Layer 9 of a small transformer language model trained on English Wikipedia (12 layers, counted from 0, width 96). Numbers have three digits each and are written without spaces.
A neuron's activation on a vector x is GELU(weights . x), where the dot is the dot product.
The model reads these tokens: "ed" " th" "is" " a" "pp" "ro" "ac" "h" "." " H" "o" "b" "h" "ou" "se" " L" "J" "." " s" "a" "id" " the" " pro" "s" "ec" "ut" "ion" " \""

The vector x that enters this layer's MLP at each token. A number n stands for (n - 500) times 0.012.
0 "ed": 552479457548460445480497419367565505516391471486579417306617623456514266508464652514110519586436534503476504949506349462473511460548523492636556422451533524469540555383525511620582406486420550499640569484409703475499074463499649452565476716554489522470468437430535622558520572496424716522
1 " th": 637464525602419337433546378467446587521476591488603390256646669473414230631416690600248634504456583506429606961503398441519562351472460321560542343443524625372434633477559547660713363424526502541552530520447517513517293441563453432622426617541479459423465466362533563545444597510435661455
2 "is": 508447551622533358571529363438404487520248497378650496335555459498563373448435827493194193619416659490544556785613509492418603643453487408520353371447461549483373631500500393663682630708500588633674542481483481769595435339517352432400504558618457506602460494473366567444346545356449601375
3 " a": 575497525595526430524419462334506494565459572654575436307695588552565249494442513483219499494425647458543458920461343509546578401482452512622654567515481525442466555425447456643599421519490414373557654566333713622541159386536501393523537609707421404537450420443522571597280527577414554452
4 "pp": 532347672550499522444519457451518578474442659500470399420602486585418269566490735488295605564414369387516574659557438534280624528375468401666676500642561635332277471415485469647873536782485352592786572393515340424616347392600539404457465574693522393521516340521614390548454417355476532226
5 "ro": 445319507661366665516579486503508482424441697538555370414498468488502330614468814514188653498416711574404454642497460589430561481503486447464445363622551695508302607409556428569760733655563338218461574420422575554595306398464495390370462528751407507457492347832637621371405507531429468447
6 "ac": 484433657834552607221612271502580576532374660477385509480481512431506513462520688486168539664428362326418531467450770496477561451428298649384605445651668695426402635430423495636708503646650262452484386421493527461498330552527541435471484653673573439547417279559312570497486314559592607513
7 "h": 537497652655337489442686423377492459591315465335574504391680587471422533279455833441298567571423619497515472703505497394617375461598403397554475467599600453554503774361365363621792519579690498554379459457532375442611212403429189645444418606497506474407539498785467593510463500631418548556
8 ".": 520395590618402443393445368396522475455450405433520516420603805437701249565393664332149527522518647485483615986492526518457544450493476383577545347438475395431484465443508415512691357541522549416577452521359637539554311584638598488580400628595434484503510484419572548660499530453497552522
9 " H": 570462514634388361495369411239570509573638511433586474421574672563447338567431480435140347610595646549371718819360403494576549396582523388609491491569534611471521584479414549617743365587570537547581582493484548454443199459573316441685452501615534468432453477481532593492336589415497591276
10 "o": 636446497563746452506415423312469435586604460510529763411481523595579438532512779444275407447463537445609530723402520376836436489530522386531532270482320520421504499527351571528605568699467089538668492457615512483481363533710370493529493422749483402404544472610487607329477701441417387212
11 "b": 420596563545692370470587283330464505554648522411499460510522472574514727635586572557274430663513539371661496559410452275489557428476416497543491475701388442453648884543377446630750472791455458296602530586682380523546284620644415489408446540687402308464372404491554525455449609450372385250
12 "h": 509567587574590475419505415448451407628544512289512584452533519568615481417557645535269398526598520485578666655473510283582462373384420360536631585494562359406684663539388505664508554673667485460516485517558421387536162532727152561472418573733396416376565404566621582307415686542387597208
13 "ou": 484520447693656453261552524650363489564613625281432555511482490711573528642434679546086503513371619439695596506630504295530548441375475410435577474484563673377535276534362406462628550713461686458592360580553454545456536511745292389602402441683512282489561431549692490433403433418414502251
14 "se": 567433571550418543374496492530338343613510546485468545437520543444661635323473791457243379557407695506597483772486401474590472501518449609593395390408495504407727512447364475608649559687696309658580430508568418562504277561726329536296370427729381345517567500296486479632596538538459451163
15 " L": 562351470618426392563342581351535394568464554472494483388620563513452384567508576545115418726620506507450601804502548545489555526612487486735497460661411621348479369500386559535660443502575576669520557462558516495448232589458350308754456578560484302444404358468608446483414444430640591331
16 "J": 409457575561570447555406373400611485603526570460336576624617476599414451556417636376085339660545539675512502639472632470492380543572563323682362629523344623418455475329501543628620345561493503545613397521589674559528267496537261575602383571556417478274621416592696438470408705459460397276
17 ".": 460501537597601486426399409416544377535568442284348532545449642496691476570599685261153411451504680718540607838488653458521486489572344401393527377330328382430490537502449443444760446613518554424545392494498549527570323634577482556624439520689541381405523549476494481681407725420555271478
18 " s": 568401530676378418333469430211505478540654601382381419329700569477457320606467574502272442435643627519392722937310589504387469441539498475491502494436486570466508589487548466558736381555494354470597553479453684577510248579473571505537489563644523450483497452469521662494579539416365546399
19 "a": 508560494648468458562507361321551528675415439512430760405526542489561412470610515379328465375616723503566558687622682346459385285518510408488535412582526529458323420339532603578594539735548207450536649502545373517734368481744677460347517547560479375417479382644552635437547713328351346328
20 "id": 608561579669589501448651444299524552559463509458389604490558575512431695438689531362244333354473440411648593805749323441401518532524463533519589450616349719436356542341275427511857444561484467368539446530584514493547436330629675471347384523530516351618541494485605433399567605554334446265
21 " the": 603487559559493375519536393388504461626485535590552448334684669562600292479411566537238461484525545446443462984462252466540550380436388406645665463418450498460420602395452464588682420467535447440591618534324738634488259433583473546528513620650418387490425507429570477613437465623411580503
22 " pro": 465322555518613564503538551441433596499549615617442588398561549400547339473571596468137654553470645513629359629507355557418530584415497648489425550443500518506527587398394362591579622785523397075580795516351459531580330345485544243537527553729458420497519457640761643440389434459373524300
23 "s": 455339517750538681503763270390472532550452556477469639348572388332504589384502572397090511613439625485310478559345643345580571532519439462593496423457623665543339459442657404492676448800660229429530639489565346440597411423465608450336546531395490415625551588647383624542647488534412566491
24 "ec": 522479601840435361562557453456421681304482587405533560607449574422592536226458652617111606584433410469493375560576691556555649470491497397633574487531523617317491324260230401656707400667628274421540516446428327452562586558566575577676526539582359402528468316526322587473522550476470556415
25 "ut": 481486554743368534454587346421396387457355500424607617473525665279519613383442682542313648553365464432501675643678619587592582534503393576732526435611503750532281585386155304567749492494717421445518369473503524544489465577455242456488452721487534426571539352618282563449445347599455399448
26 "ion": 473406548598415515296555567383411499532360416379610524446623752515530533458547645499364350684272564558640456832561357403550563453579349485580474453468412539527286595383352344664660537388756379565658468432431387514571193592326542535383489650459500544571505544671428406646538573576439587324
27 " \"": 575446565578469561431382398311508573391496437373543392431682644578522226517378540413157386467613599575413541874480491437482431388527506566661441480446437510496288541451418424561606485587582481397639548681414612550414261539553537489756514627733522485434510587458563558690366498465460464462

Each question shows the input weights of one neuron of the MLP. A number n stands for (n - 500) times 0.0011.

n118: 510602596493390457573455429792561436513668559458622480407356578510618471553487476410442462376417570458425309490575506535432340455515450447425425598523549611418585337538581432564456658529542565461487354446308281494415506605433482580489624517611711500615371508044429521698516532477603516607
On which three tokens does it fire most, strongest first? 14 "se", 17 ".", 8 "."

n19: 407482388533580558756333372690418459435683676661585559535500516482399553601342477518664681447552446250376637472519481555535508431643526687421505555484424790383537205396564578533454466350366628429309721469565552460470591302557581159580470465446406571376455478252566519445517567569534286424
On which token does it fire most? 15 " L"

n193: 540481490308479574501568371505452447374272403650457465415280576443554421364378393509500786306531633728488553497278358345553442384672684540453296583396549499417511320659540510364339355479227601561462473452450414252528561408495299416554776529530637324609539552480565513474554461461588879499
Its two highest activations, in order, are on tokens 0 "ed", 1 " th"

n21: 568588638446398548590362320668564472586516608609682347379594478609424600514437294408606479373238413562438468495274455791722446233380429533504523599647603454389666457581303461482442384456393524497400518594389529477421675333392416599485625708383428621459534443491617708443636722386554835589
On which token does it fire most, and how strongly? 3 " a", at about 0.58

n97: 514492463441676360531367649581575527286463543608656368475597570487428418672318295521485491332337502564629380392372409540562645573405792533335464577500453404523537616464501607479423629569515539311513515571421736387400742328405408373374562563388482530562613401451839483545408538396476480447
Its two highest activations, in order, are on tokens 22 " pro", 3 " a"

n47: 412326589402513270463544461566623532419478455470511365377520504606526354686473469760647564373600272473525532350490655501477614477528609657458597347416452438497706267552469432554459452552458583330675505469521723340426585313567713309412499555424590707451434505492564331628459423314688518421
On which token does it fire most, and how strongly? 4 "pp", at about 1.2

n156: 596485474568460586582481474499661440379581501529427473509639435420479458351490409674486413531523445570581509420609573475186441417394523607534448645611505525396487443377599531471495598555410493529447524640495506488258418492635430415646472396566484536584461402385595339596522514435542483582
On which token does it fire most? 15 " L"

n150: 500502593505520326461437438368439509499394694469581504370483374646497490502599507588480379508453535491626371463458459485356408449446531576395426384510533532513675520607501500548580516565545494398387608556498340336474380405549457485502591438510460441640690602388620423522322557484393503459
On which token does it fire most, and how strongly? 11 "b", at about 3.6

n86: 546270532448319395530254536496354299463430575584503493436573534531685427575295372632564738397483334610588433416453565619592649490395570472601629567491583751544405545581366582396509586358407514456579355671417491464297724582643580355544548480443457494352358530562397562535354454395738597592
On which three tokens does it fire most, strongest first? 25 "ut", 15 " L", 24 "ec"

n39: 331609407464486466481569449552453666697545424524457535575588502493496506472305590493321419439517515646378366377519652353270703427529570429500571524602463493644464664506683438378470464281393613555462634306480605506366500569434617511398607456252539468543452609266362471504649497347474513712
On which token does it fire most? 23 "s"

n27: 571575507391415423651604458514511563682552528541533651459459454431489448293406413498549500455523602601458577299548848355548457507452504734607387512579648391514607423565650596616373523580416299498523487499437562423538457412468609510555608503535381605360479457500436644457421572336445739520
On which token does it fire most? 19 "a"

n50: 580525628319545430493488371530549577432346569605420517423530675585480496591354361490539575411464403497608613469296705340471601321547463448423650485447576398471496571551401428495411275449471463595617554281543408519568541584538591430508676724411365604435657613493481270594500373393525592765
Its two highest activations, in order, are on tokens 8 ".", 1 " th"

n17: 305646430419570490659643431535610509529672482380510322593506690492398348671389311653536539556534317372477594479453495351308505560404616589660547732600490439564563548505584466470590479509594798504170456444357671408394498557357418472565472464352717439535537606475539581453481388455465462422
On which token does it fire most, and how strongly? 9 " H", at about 0.7

n15: 644554650679494465645394543543478400494569597463743395359482605592411556525437406535561589522546569584533584437559379687594516391403595357396403507640294504589666562628593576592315538295497689207354669589441445486331596364518517494564401484438391601305529532410591683341462607673458566344
On which three tokens does it fire most, strongest first? 1 " th", 9 " H", 12 "h"

n71: 524507508450334490478752520427612322573636502602540338410401537428504525585411370481458439313462538509419710491594514438419462450511601690425667593515634627648638626541560667440653514435428482555508729568621487465455454476325560661484414414305512785445553584586544387526524536200579588706
On which three tokens does it fire most, strongest first? 18 " s", 9 " H", 0 "ed"

n43: 525438554377394425565257442585601548544421451459468498372389881564367342527575443476804390451418458325402508516429533539290586573408617574602511517541646513610489394424360486441581291334496941624640502639551387467438522546551519345498468540472466627601437591569365539340483415346502729501
On which three tokens does it fire most, strongest first? 9 " H", 15 " L", 8 "."

n189: 478364582624377670501340241594462561440397456557570578399513457293548468516366434300468483354477420631395675426683719405775432406528634700425487550416621541521477383503383428477531563224451546452607557471492466495565583677367469332510581553399552521407554791653582556479485477467567653487
On which token does it fire most? 25 "ut"

n29: 593541606564592606437627578621553618557629621572573405389392563638555534596343487517399333569245387557301462405499400479535554533558706644535400552529582599381737413470534698346444337482442617554392634539573615271486654387402330548404585473370471559446415482314541447569497644418535556413
On which three tokens does it fire most, strongest first? 13 "ou", 9 " H", 16 "J"

n232: 489455486437417408813443421421513540640386467474712616348470501420628439651636429529723502596506495444414498343620448414508569370551388658559379638555400488559620664487663622537218349511272446438531637481623490284354570511558437528514489619502506395685365495399497475571641467528567499560
On which token does it fire most? 11 "b"

n26: 502785507317445397594526516509486540604559518538450358394422427541551480473465513578511493635573440556493518372646482483297569380451550532493572469613442433586706706723470431474380472396356519401682575568561543588420527480328340437477757378474438535443416357571527339519509515172526403642
On which token does it fire most, and how strongly? 11 "b", at about 2.1

n226: 477468519380421411551446488609430721625654426506488492366501407593683363413345512399502621340455677506494445344362634543655343264323694658513354347559506492484546277618524614228386620519532438280537686529460568373434442437276506598416707549462434504424438486616495528464547551554552610619
Its two highest activations, in order, are on tokens 22 " pro", 5 "ro"

n46: 535719473655472436635377426520385350506417517533536432363466483583624446301266426435654520624492520628510571490494654519443508336433353464449569624460497520742430268474499512545483434465514597341380670380382474569479500621656665440338612626586599465514308463443326561579559755548482468654
On which token does it fire most? 19 "a"

n124: 439562557575546453359437481422588494486522422532675529500472563651539432457477570537506579582457553481452640304470405428687576431499729553380199685646630330474604502412356386586432405534521591420697526522511525545389555530442471542398406482525370620537713477281376447498456409522501749481
On which token does it fire most? 12 "h"

n145: 552681506324282547808500301402494691431716578585652457497335504547538350407542459223590511424560555444343440526442538601631496421557417487611309428642630546733645512626494636334308474354369426324460613567333430635404503328540574501299577590411420438541691610498380507529558505545509496672
On which token does it fire most, and how strongly? 23 "s", at about 0.24

n103: 507540479558267457537500379592629297436544593680485474431546555419506382472424519451457511329582573433456539443521478472501431358362351485506525708594524491481562306482583622448451462351564528508465556453429574655521637530504624414383608396522408752430547463520530448635735636564531550720
On which three tokens does it fire most, strongest first? 8 ".", 21 " the", 19 "a"

n104: 518536473494498379525603674492449414355471584738695410571550577364520470438369292543522526248213453537645359424474329489447377467644528583591455515776512590555476574349364516573410608311546552360618383331367571584588538528674746560280505650310565787437530442468548409519467487446429464444
On which token does it fire most? 26 "ion"

n99: 509580461491730577531684506462644507351558774607639502489367595617692548471375543559564401478471454245622551503454490481499420484528658530568550483559503454568517437553496564374472560559516630408337231496542683511447389468303413653628481561495572474552427532358482542255388507486449582457
Its two highest activations, in order, are on tokens 13 "ou", 12 "h"

n22: 629636537601476645526267410708462503395483559453498399430437586492477471758533477366544761283431466474293546583408383440493661408513528511439543600620541510468809341549579716484421390494385636256691570380736519474646712706543466269368449477439315623449634456416529633443366422494491580719
Its two highest activations, in order, are on tokens 1 " th", 8 "."

n107: 454560574535391499478468590628410513518371453586609545391639452580637515705323423491475567341331566494547433532497540612621476443417533588592688669758676396638429386546422481512514354503407545216432475588471492415408551378288325605519626508482504525527598473258389408557433589526448765434
On which token does it fire most, and how strongly? 3 " a", at about 2.8

n141: 735383388287438529371485484597535146526603555645425589434453680557501405541439372727600564353592485639454582638399429385520398408477667520453533515451409571410830275627433495526400550608449458609423583540554473355388574480600476465499597459649533528458464577498655625536499413401656532646
Its two highest activations, in order, are on tokens 10 "o", 14 "se"

n210: 649430619659503512521291425631430529413461427596453393690602464545558338522462404718687726463548648469500453379326846768408411390620616582530481508586542554530608426537319659368360233541546629339539382579456479476499570421624561429629574671410487663388470317626509481519486521446584500644
Its two highest activations, in order, are on tokens 24 "ec", 6 "ac"

n66: 440368432553356441592637450364568512641481427490573548480594489532681432602445660419597464513302448597580403348501506440596657467566593461517368525541604143604373425669671531564509561440327689494466491409485579445539603429266410395363433454585487443545452667699413518555550730563601478458
Its two highest activations, in order, are on tokens 2 "is", 7 "h"

n33: 717531418435447531287531546420323391474461603534544547502442430380575440600198580521447584569302622395463673437593491482473519641521627527389517385472519626716515512508450842338328362375490631542468536504673434527493580566538586265504495435528579445405524485463600488400462443524550454741
Its two highest activations, in order, are on tokens 13 "ou", 1 " th"